Layer 9 of a small transformer language model trained on English Wikipedia (17 layers, counted from 0, width 64).
A neuron's activation on a vector x is GELU(weights . x + bias), where the dot is the dot product.

Input weights of the MLP neurons that the questions are about. A number n stands for (n - 500) times 0.0018.
n5 (bias -0.086): 618 509 560 377 430 470 385 525 531 496 433 436 427 380 380 662 515 477 30 718 599 508 364 232 480 516 588 608 585 813 693 733 636 503 556 551 289 576 522 394 573 347 502 539 586 656 611 512 490 377 494 472 264 552 370 256 559 474 492 516 417 397 351 614
n21 (bias -0.109): 708 233 345 753 739 448 410 462 525 421 531 341 565 382 645 537 574 628 409 408 388 689 538 598 580 453 593 645 495 382 469 251 763 523 445 591 521 500 632 575 288 557 458 479 756 610 463 484 661 312 640 591 383 549 430 659 613 310 398 441 424 515 495 577
n42 (bias -0.131): 512 427 308 509 682 528 479 459 645 703 250 618 477 469 491 434 553 720 573 372 439 266 667 484 618 560 500 328 317 682 483 350 571 435 592 448 546 505 582 719 613 575 609 805 260 498 727 354 352 514 646 569 321 527 541 488 722 374 541 703 600 494 843 359
n44 (bias -0.062): 321 471 484 507 335 573 257 523 593 642 273 501 715 659 292 509 561 539 440 481 620 631 512 746 686 455 521 546 464 718 242 546 483 861 654 469 252 423 409 568 416 688 487 536 676 652 387 489 659 433 512 397 701 489 475 334 503 671 521 467 444 569 498 500
n48 (bias -0.053): 361 633 385 367 781 564 578 589 510 354 381 199 579 469 336 377 405 617 533 253 614 563 569 553 654 221 730 451 547 566 606 518 448 615 712 954 462 474 536 391 533 430 502 398 699 573 630 526 606 685 582 367 464 527 583 532 460 377 554 488 325 623 541 374
n54 (bias -0.103): 611 422 480 424 718 456 550 387 455 552 462 702 558 491 443 687 424 536 266 628 443 643 432 593 271 412 773 317 442 491 560 334 578 557 346 413 564 218 688 612 533 606 550 886 280 545 642 542 407 304 599 565 591 518 523 275 630 454 482 700 398 614 511 763
n56 (bias -0.097): 558 438 300 500 415 489 476 489 628 295 495 658 440 648 184 525 227 267 529 450 586 508 580 379 541 745 450 483 678 766 317 496 577 689 519 292 318 547 635 740 385 583 516 359 213 571 325 457 555 332 611 520 627 419 648 609 609 436 563 667 678 394 397 460
n75 (bias -0.114): 230 273 516 622 727 310 480 561 435 308 291 513 638 220 512 649 653 734 479 451 324 623 667 473 690 544 571 501 437 419 521 517 386 602 609 468 422 551 664 604 544 659 429 541 446 573 487 489 645 301 544 373 483 444 536 476 741 434 452 338 626 418 592 396
n88 (bias -0.129): 570 419 492 683 552 441 383 592 559 324 593 615 387 412 433 563 552 591 302 500 632 347 514 400 596 466 502 486 542 420 489 464 407 697 471 550 401 512 226 433 530 471 463 364 772 257 430 341 571 536 407 335 693 565 737 596 143 323 326 670 415 522 391 662
n89 (bias -0.105): 548 746 600 484 541 452 494 384 584 325 322 254 719 390 532 227 735 658 401 576 345 428 515 266 590 517 598 665 363 743 729 677 697 568 522 611 447 484 426 585 451 247 653 636 413 554 454 505 632 569 522 417 450 467 269 706 524 504 409 594 707 485 741 797
n92 (bias -0.111): 559 549 429 349 817 484 663 511 412 298 392 699 486 587 546 695 525 480 583 395 421 565 583 401 338 618 371 372 340 649 486 669 611 280 598 553 705 520 748 451 633 337 525 494 567 552 314 817 692 580 399 576 621 409 445 569 343 437 338 647 289 485 593 661
n100 (bias -0.151): 359 388 155 563 208 437 559 653 463 477 497 449 487 698 630 707 218 475 324 501 577 399 623 578 230 576 593 608 692 568 691 758 401 688 423 722 439 660 657 774 595 563 436 543 747 447 346 490 378 661 402 420 450 508 640 521 631 390 390 570 371 571 468 212
n115 (bias -0.092): 580 258 365 464 504 513 596 661 471 443 503 464 511 537 352 625 355 436 505 490 548 915 432 331 519 337 386 651 599 499 359 545 474 599 175 605 403 231 362 853 435 592 502 621 697 478 399 600 604 618 661 263 462 344 631 275 646 642 548 537 476 647 565 727
n125 (bias -0.130): 495 659 375 579 471 692 338 513 301 562 462 538 465 405 305 627 543 311 458 557 373 505 407 428 507 354 693 455 329 620 513 650 302 386 785 452 512 639 414 346 397 437 742 669 217 407 477 433 431 210 446 421 400 306 504 232 532 786 448 213 527 439 521 656
n133 (bias -0.108): 405 602 459 663 452 568 741 529 511 523 373 683 295 305 382 641 764 592 434 493 595 607 357 638 870 470 530 609 465 456 591 383 461 240 386 531 469 625 512 536 230 667 742 457 468 627 604 499 321 816 554 533 538 488 615 720 261 559 612 652 450 385 505 436
n134 (bias -0.076): 769 685 425 304 554 704 649 419 436 423 263 459 590 496 414 665 655 531 786 424 629 586 652 368 407 333 265 486 471 489 277 476 752 585 267 493 529 445 257 778 567 572 418 472 230 323 548 395 356 347 392 220 601 644 574 398 533 431 509 676 567 328 378 405
n142 (bias -0.166): 589 490 635 213 331 582 645 582 491 515 415 539 675 334 504 587 389 526 59 453 373 644 458 304 502 343 704 480 381 196 244 529 587 570 724 745 252 380 319 586 488 612 371 387 526 428 554 483 363 381 223 327 600 669 535 221 480 463 457 266 484 600 672 428
n145 (bias -0.134): 597 510 486 296 383 703 241 333 521 471 638 461 425 439 339 361 222 573 709 400 495 701 332 533 709 308 246 340 602 716 494 341 682 525 707 424 358 416 566 633 483 415 517 350 626 649 487 403 566 327 534 428 309 537 552 465 601 638 612 529 646 337 536 419
n147 (bias -0.160): 149 358 520 382 481 435 610 441 388 549 332 224 575 290 366 583 367 451 362 509 554 366 402 591 303 524 679 543 349 656 459 423 681 310 493 388 482 454 504 294 295 665 770 303 844 731 401 395 323 446 553 466 545 586 578 586 428 551 326 714 597 568 519 906
n148 (bias -0.091): 568 127 452 384 565 472 415 647 712 435 367 759 363 647 447 657 663 575 435 416 425 588 616 588 566 342 434 371 247 723 661 395 393 590 618 508 422 669 630 470 717 734 684 252 616 275 426 412 283 482 446 571 388 209 441 558 586 451 555 258 503 468 568 528
n149 (bias -0.035): 291 346 365 396 348 369 479 594 360 641 555 690 372 639 489 410 417 381 360 483 474 613 623 461 393 504 319 537 396 512 329 508 482 774 863 388 518 636 726 384 421 451 386 574 453 267 470 420 377 432 549 434 490 676 359 436 479 734 590 493 458 598 446 458
n152 (bias -0.128): 348 664 641 610 517 483 707 630 717 523 583 609 350 512 331 474 374 488 363 638 595 556 738 376 585 533 476 522 724 519 244 898 579 466 710 370 480 532 515 113 326 614 578 576 397 504 669 755 637 642 557 265 318 448 536 703 244 551 412 443 373 297 649 580
n154 (bias -0.111): 535 517 556 444 424 402 588 596 829 570 708 296 476 378 250 501 552 588 261 364 589 659 521 623 584 614 460 418 710 549 443 433 520 500 610 458 517 399 756 520 494 567 435 573 553 518 490 628 277 552 442 394 334 487 585 985 749 438 421 442 366 418 679 575
n167 (bias -0.035): 333 651 512 426 672 475 375 341 553 456 592 619 584 402 486 588 592 717 611 559 481 552 489 654 290 402 763 665 494 401 354 473 334 481 463 312 475 369 599 664 710 746 388 413 689 412 521 543 325 602 535 275 437 382 557 502 411 571 591 594 463 321 333 585
n176 (bias -0.171): 685 327 442 593 733 585 528 499 482 403 441 445 457 547 399 632 574 583 298 321 235 663 490 675 663 438 621 416 248 429 340 385 516 807 294 355 185 621 574 365 503 574 704 535 587 562 378 553 547 439 683 591 570 425 556 479 533 537 324 490 625 589 408 369
n188 (bias -0.202): 413 726 676 536 479 463 467 361 584 457 572 576 525 313 376 667 575 541 545 679 386 725 301 419 652 545 458 918 505 613 538 470 717 423 509 630 274 256 299 587 356 362 452 324 469 209 550 569 592 364 311 795 353 561 641 486 322 383 404 413 618 414 699 595
n193 (bias -0.046): 386 556 703 368 515 352 621 486 526 262 680 488 645 573 499 395 213 676 416 339 471 437 546 326 168 603 559 479 515 406 620 726 811 363 402 486 349 516 329 515 459 348 864 573 584 451 458 375 348 409 738 354 501 438 429 474 681 587 375 484 397 531 537 491
n203 (bias -0.066): 478 378 489 494 435 665 496 638 417 334 579 596 385 406 479 365 392 643 617 382 604 527 586 467 560 594 253 460 586 545 653 193 545 424 479 456 355 622 408 626 578 782 114 522 349 629 562 778 662 420 552 435 630 834 678 580 606 474 655 398 670 515 381 494
n213 (bias -0.081): 610 365 293 182 421 461 627 498 341 315 436 374 511 420 495 646 637 367 530 514 576 195 288 501 442 530 488 427 599 608 576 398 531 683 434 401 320 810 434 564 334 375 412 415 469 713 723 577 457 453 661 733 318 752 526 597 432 687 535 413 439 539 552 342
n243 (bias -0.071): 606 647 503 477 561 644 689 416 468 497 550 432 374 675 543 518 403 257 453 685 741 400 389 602 89 551 666 802 530 623 389 762 490 349 512 481 422 481 402 295 621 618 466 297 653 488 416 429 458 253 496 304 512 617 476 634 523 321 578 437 459 730 630 736
n252 (bias -0.089): 504 210 542 420 501 578 503 596 262 579 593 661 314 705 653 517 340 675 580 431 340 430 515 321 598 362 661 326 402 255 431 318 300 847 552 370 379 403 501 583 655 446 601 728 742 560 540 345 419 419 256 524 366 631 648 745 494 489 437 378 654 555 571 244
n253 (bias -0.098): 581 723 432 469 494 825 620 627 477 568 574 632 769 331 664 335 579 486 422 260 451 326 385 426 352 498 481 602 739 515 469 575 183 685 569 519 372 512 283 532 234 534 340 238 801 597 559 421 358 285 559 537 529 557 476 520 357 693 389 391 648 410 394 430

Each question shows a token from some text and the vector x that enters the MLP there. A number n stands for (n - 500) times 0.0086.

"om": 650 521 341 658 378 351 442 414 369 559 394 428 657 477 464 350 456 545 571 605 337 503 624 369 603 496 411 343 596 354 313 472 528 446 211 618 444 299 439 427 438 395 480 499 583 645 505 500 437 562 602 478 540 227 443 259 601 425 669 614 371 603 346 411
Which neuron fires most, and how strongly? n115, at about 4.4

"arg": 498 416 526 521 401 415 475 467 243 622 590 402 601 584 361 407 469 339 575 598 394 246 445 343 685 539 612 396 676 352 478 428 488 502 372 706 579 404 434 299 529 274 440 464 536 643 538 277 456 535 580 491 582 326 480 408 739 371 498 482 433 446 306 416
Which neuron fires most, and how strongly? n252, at about 1.4

",": 259 502 437 530 475 368 478 376 404 585 408 485 497 340 404 470 508 345 387 556 402 385 316 326 674 364 297 534 612 248 482 537 467 596 567 482 443 358 510 392 523 683 537 510 382 594 532 488 339 570 567 529 601 365 115 410 640 468 617 630 406 595 483 396
Which neuron fires most, and how strongly? n149, at about 2.5

"y": 430 578 522 522 284 527 551 547 352 660 430 453 375 462 471 394 525 338 595 528 566 211 425 453 427 461 230 323 594 267 521 535 450 412 402 486 700 323 560 365 420 294 604 576 436 603 448 566 421 539 370 419 687 304 418 526 665 530 623 432 330 634 536 469
Which neuron lights up most? n125

"in": 617 334 678 321 424 420 287 539 331 701 473 453 743 392 361 327 585 417 550 518 468 462 505 460 515 551 487 474 597 371 316 274 412 421 353 322 523 479 406 302 607 445 580 569 602 534 391 546 615 637 644 360 506 353 463 398 699 361 601 503 349 485 426 552
Which neuron lights up most? n115

" Lab": 303 494 652 425 320 500 393 304 433 677 626 455 612 456 420 373 636 458 600 537 413 273 536 586 604 559 473 643 727 397 415 451 406 395 453 558 474 390 504 476 440 364 454 268 341 522 565 650 493 614 509 677 628 219 368 515 437 473 737 517 526 607 462 371
Which neuron fires most, and how strongly? n188, at about 2.1

"0": 364 499 530 612 502 352 439 406 413 481 613 381 606 211 456 448 603 233 461 513 498 384 562 436 564 492 449 276 677 419 439 472 397 436 554 551 506 412 523 410 502 330 495 528 430 631 197 503 389 548 507 670 623 357 188 467 529 479 708 386 340 435 420 408
Which neuron fires most, and how strongly? n125, at about 1.4

"as": 473 263 464 647 305 506 360 471 513 656 599 369 744 490 525 648 447 444 680 401 516 313 628 421 477 558 396 318 697 296 538 550 350 623 266 426 428 588 560 198 602 512 456 422 408 552 563 420 506 557 599 523 663 445 483 459 491 329 505 412 389 570 404 539
Which neuron lights up most? n100

" or": 463 546 411 534 462 565 399 463 552 535 530 341 448 554 458 404 488 468 488 681 482 247 389 377 565 513 158 517 619 325 500 445 581 509 309 443 583 268 546 251 654 575 433 459 492 565 753 432 522 610 568 579 459 281 270 409 602 446 615 577 338 610 415 457
Which neuron lights up most? n5

" to": 501 437 399 394 395 612 414 424 434 591 415 431 647 495 418 593 466 270 476 562 492 414 286 347 563 374 383 456 532 337 497 447 447 459 547 611 455 209 597 271 666 681 326 477 447 636 552 398 473 543 497 492 575 373 200 563 643 449 613 653 296 565 398 380
Which neuron lights up most? n142

"e": 359 478 556 668 362 601 469 537 526 613 455 402 682 534 485 429 351 199 530 527 502 515 338 527 587 701 315 470 489 407 533 642 458 605 406 512 526 322 203 316 639 409 507 478 227 528 591 584 483 452 458 653 610 336 510 542 683 482 753 471 509 483 502 487
Which neuron lights up most? n56

" in": 580 537 370 551 458 629 369 431 434 603 426 513 596 513 378 476 482 352 489 583 385 425 283 347 526 343 194 480 561 413 508 459 423 343 438 640 477 303 488 316 704 691 490 471 366 687 552 508 583 581 613 521 550 337 200 565 643 392 624 501 429 502 428 323
Which neuron lights up most? n145

"==": 489 539 543 462 405 412 389 475 245 559 573 448 669 472 636 433 501 406 556 582 535 405 367 267 441 489 468 669 606 358 365 406 520 318 409 474 503 469 575 541 530 686 559 559 407 518 509 551 502 564 306 690 636 250 222 507 420 204 535 702 455 506 617 371
Which neuron lights up most? n188

"rom": 604 397 467 643 582 656 340 478 475 675 573 406 530 683 639 428 403 402 391 321 355 477 462 559 472 380 384 469 505 210 435 477 399 589 340 654 469 467 665 368 584 599 470 438 403 704 452 610 660 634 509 560 516 300 376 424 673 450 558 462 456 549 219 350
Which neuron fires most, and how strongly? n176, at about 4.5

" n": 484 370 313 608 520 323 366 263 439 735 464 511 607 512 423 420 433 343 339 487 347 335 587 557 626 424 225 518 662 236 428 414 564 468 572 596 507 394 474 357 639 589 351 372 498 556 566 575 546 630 534 590 726 358 355 571 529 507 593 532 422 554 596 438
Which neuron fires most, and how strongly? n149, at about 1.5

"os": 526 425 555 466 274 298 461 343 468 741 604 524 611 586 462 405 432 371 464 403 460 475 474 511 464 565 322 210 588 394 551 555 510 479 389 550 721 554 354 348 550 485 529 492 329 754 493 402 603 563 705 507 665 437 374 518 506 254 735 536 448 562 401 488
Which two neurons fire most, strongest first? n193, n56

" h": 282 518 460 542 554 410 341 425 504 544 447 307 654 496 410 463 482 310 403 419 379 403 456 524 710 421 233 513 655 271 429 380 565 437 326 483 618 238 405 388 791 478 393 440 388 562 649 590 475 466 460 617 624 287 437 483 507 487 553 402 402 422 478 495
Which two neurons fire most, strongest first? n188, n154

"av": 366 408 561 650 470 367 512 443 302 733 479 232 718 572 373 450 577 341 582 521 461 266 440 484 374 468 328 490 492 347 344 551 440 541 385 678 524 454 323 338 541 463 409 303 498 492 510 461 342 583 465 424 617 489 586 448 691 333 564 509 293 449 490 635
Which neuron fires most, and how strongly? n147, at about 3

"ut": 555 274 679 606 428 439 295 415 421 563 794 507 539 690 541 470 375 332 657 637 319 262 635 480 407 556 434 464 697 434 535 618 555 527 283 500 582 517 541 336 572 384 366 363 539 641 486 463 632 665 513 485 572 308 437 586 501 455 536 456 373 475 443 387
Which neuron lights up most? n100

"C": 472 283 562 525 485 287 306 399 396 697 465 534 610 556 527 383 475 466 551 543 344 482 505 552 703 380 283 605 585 525 577 555 313 326 430 432 493 261 460 347 684 452 338 428 380 498 583 720 429 552 473 650 601 293 354 486 595 428 581 400 552 611 339 457
Which neuron fires most, and how strongly? n148, at about 1.3

"ant": 410 580 496 474 262 405 438 436 428 617 582 625 399 544 417 351 731 378 394 640 368 298 545 532 613 548 394 364 524 377 492 595 363 498 320 608 473 373 432 304 571 459 322 548 325 448 513 544 416 579 581 502 510 320 283 351 626 343 708 612 390 580 331 483
Which two neurons fire most, strongest first? n149, n5

" imp": 382 523 418 489 531 465 305 410 344 668 540 410 610 554 461 272 349 558 472 579 267 382 631 327 607 587 346 566 600 404 499 364 415 536 443 494 445 534 468 407 692 458 389 348 449 463 640 742 524 488 433 713 636 322 386 456 628 383 591 460 377 448 244 398
Which neuron fires most, and how strongly? n203, at about 2.4

"em": 649 575 496 418 252 386 409 480 562 648 435 355 576 551 489 460 477 504 448 418 332 336 380 554 587 356 382 304 608 248 305 482 384 418 402 561 527 455 486 358 630 189 553 374 381 659 342 511 580 506 555 661 492 398 452 343 583 372 716 592 491 555 476 451
Which two neurons fire most, strongest first? n145, n142

" T": 388 400 552 404 423 477 296 400 353 733 426 494 621 565 384 473 497 345 557 408 478 393 561 367 644 367 189 511 673 442 489 450 449 496 423 381 513 276 497 485 663 365 420 283 452 580 608 550 366 671 316 612 719 391 364 567 539 487 658 436 518 571 431 574
Which neuron lights up most? n145

"ach": 354 370 522 546 563 438 371 387 411 661 555 373 565 429 517 519 620 265 673 704 493 291 555 470 712 530 513 346 599 423 492 506 494 419 332 590 529 348 451 265 583 567 335 454 291 517 637 417 615 398 448 328 619 343 320 313 634 556 610 606 484 544 511 420
The three highest activations, in order: n75, n125, n134

" most": 517 689 509 474 507 538 461 382 519 643 427 398 614 477 429 347 577 403 525 594 440 393 532 569 501 721 501 485 530 367 324 450 571 430 293 444 539 361 540 268 601 601 227 381 437 441 486 663 555 463 423 608 485 200 221 423 610 404 634 597 383 582 676 377
Which neuron fires most, and how strongly? n243, at about 1.8

"born": 421 387 590 493 610 494 327 180 449 625 422 336 603 307 643 452 520 391 433 507 380 315 367 541 581 394 467 458 511 277 499 423 311 470 534 735 522 498 458 360 545 604 456 442 495 458 453 449 565 595 534 490 552 353 177 544 628 415 514 448 429 802 464 547
Which neuron lights up most? n48

"uro": 523 454 521 347 379 490 221 332 402 577 437 495 505 355 432 407 477 422 579 657 553 489 548 275 611 531 362 305 615 321 447 642 456 395 407 544 575 323 420 386 450 377 410 471 345 609 662 494 469 601 408 486 629 153 329 571 426 398 596 479 416 598 574 343
Which neuron lights up most? n152

" ra": 354 414 541 482 453 507 215 657 507 624 395 240 586 518 568 464 657 581 448 357 345 396 413 516 435 410 398 508 714 282 408 431 596 588 430 565 541 445 588 317 581 602 320 497 234 541 562 534 351 530 521 666 547 314 492 461 648 435 546 506 265 631 555 485
Which neuron lights up most? n154

"les": 476 480 731 580 396 483 321 514 611 573 751 533 712 622 471 391 513 399 779 427 368 363 646 460 643 431 366 431 541 376 674 533 549 485 613 628 559 551 409 272 533 482 355 349 466 703 568 546 606 536 445 416 607 380 353 496 527 453 613 359 476 647 325 415
The three highest activations, in order: n203, n48, n145

" c": 537 359 488 539 624 301 199 396 468 735 449 488 589 617 506 445 499 414 481 538 414 457 581 528 619 506 188 632 612 305 547 445 362 287 530 384 519 289 511 355 652 478 328 422 360 496 522 571 425 503 444 732 594 328 404 503 484 479 619 411 423 469 348 510
Which neuron fires most, and how strongly? n148, at about 0.82

"ot": 666 310 664 409 420 420 347 415 269 685 551 550 467 488 357 463 311 419 699 492 380 477 502 463 528 455 294 296 550 476 455 532 466 465 245 554 395 511 400 429 550 334 346 468 370 564 408 405 547 522 615 455 503 258 408 462 537 428 672 426 460 601 212 435
Which neuron lights up most? n145

"ild": 259 456 521 455 455 447 371 479 467 597 583 336 534 507 427 284 458 279 458 604 310 259 569 403 563 551 512 322 617 292 544 529 434 403 370 654 405 583 587 296 550 535 297 541 666 466 500 607 451 565 506 467 698 381 294 536 718 384 529 470 339 613 497 469
Which neuron lights up most? n100

"ers": 457 601 651 432 399 340 444 333 506 882 476 492 567 505 325 497 518 335 572 568 449 347 551 474 603 404 504 338 551 353 594 367 527 549 459 606 477 452 512 442 698 426 564 633 366 666 530 487 418 529 514 504 740 327 131 471 478 363 602 549 445 594 464 483
Which two neurons fire most, strongest first? n54, n42

"pe": 544 555 539 454 382 452 611 497 421 829 519 507 599 419 586 443 504 404 411 469 464 319 569 389 612 587 365 509 378 299 467 581 507 457 472 655 374 399 381 350 614 315 511 540 323 479 533 513 442 561 524 479 633 122 223 363 560 413 575 504 316 627 393 458
Which two neurons fire most, strongest first? n142, n193

"ure": 552 531 519 485 370 436 333 647 306 689 472 492 605 525 380 435 504 477 516 522 524 361 373 525 605 370 450 301 521 333 494 487 465 425 374 713 424 379 466 349 568 362 448 683 475 620 431 446 449 519 463 435 607 242 234 423 675 247 633 572 304 664 437 433
The three highest activations, in order: n48, n54, n44

"ep": 426 422 584 553 293 357 346 349 474 530 524 425 588 671 589 307 467 517 427 596 386 424 607 425 559 391 444 509 493 487 497 688 241 539 348 595 667 541 504 326 791 563 533 448 549 561 378 723 552 512 508 467 599 256 477 484 754 436 675 591 383 502 363 474
Which neuron fires most, and how strongly? n100, at about 2.8

"s": 441 633 551 495 321 310 518 442 553 758 421 459 586 517 304 401 487 449 605 461 453 243 474 459 677 393 386 401 537 363 520 465 404 533 416 456 511 429 447 376 617 493 593 614 287 789 672 492 471 584 574 511 633 246 255 426 469 451 623 628 408 532 476 355
The three highest activations, in order: n42, n133, n44

" al": 343 352 406 647 593 518 126 556 518 641 570 481 520 487 432 211 412 356 592 459 437 382 434 517 532 479 248 541 634 368 434 568 565 511 478 484 698 315 460 281 672 457 503 534 300 512 492 441 576 546 478 533 497 286 371 533 621 428 569 598 471 372 383 411
Which neuron lights up most? n145

"orm": 508 496 470 674 524 440 399 390 518 857 497 375 589 518 409 380 598 459 404 589 429 305 477 490 470 391 278 488 629 348 434 495 469 437 331 609 318 481 442 415 702 418 455 364 403 712 401 491 481 680 554 458 503 240 365 287 514 356 625 496 418 547 370 449
Which two neurons fire most, strongest first? n5, n44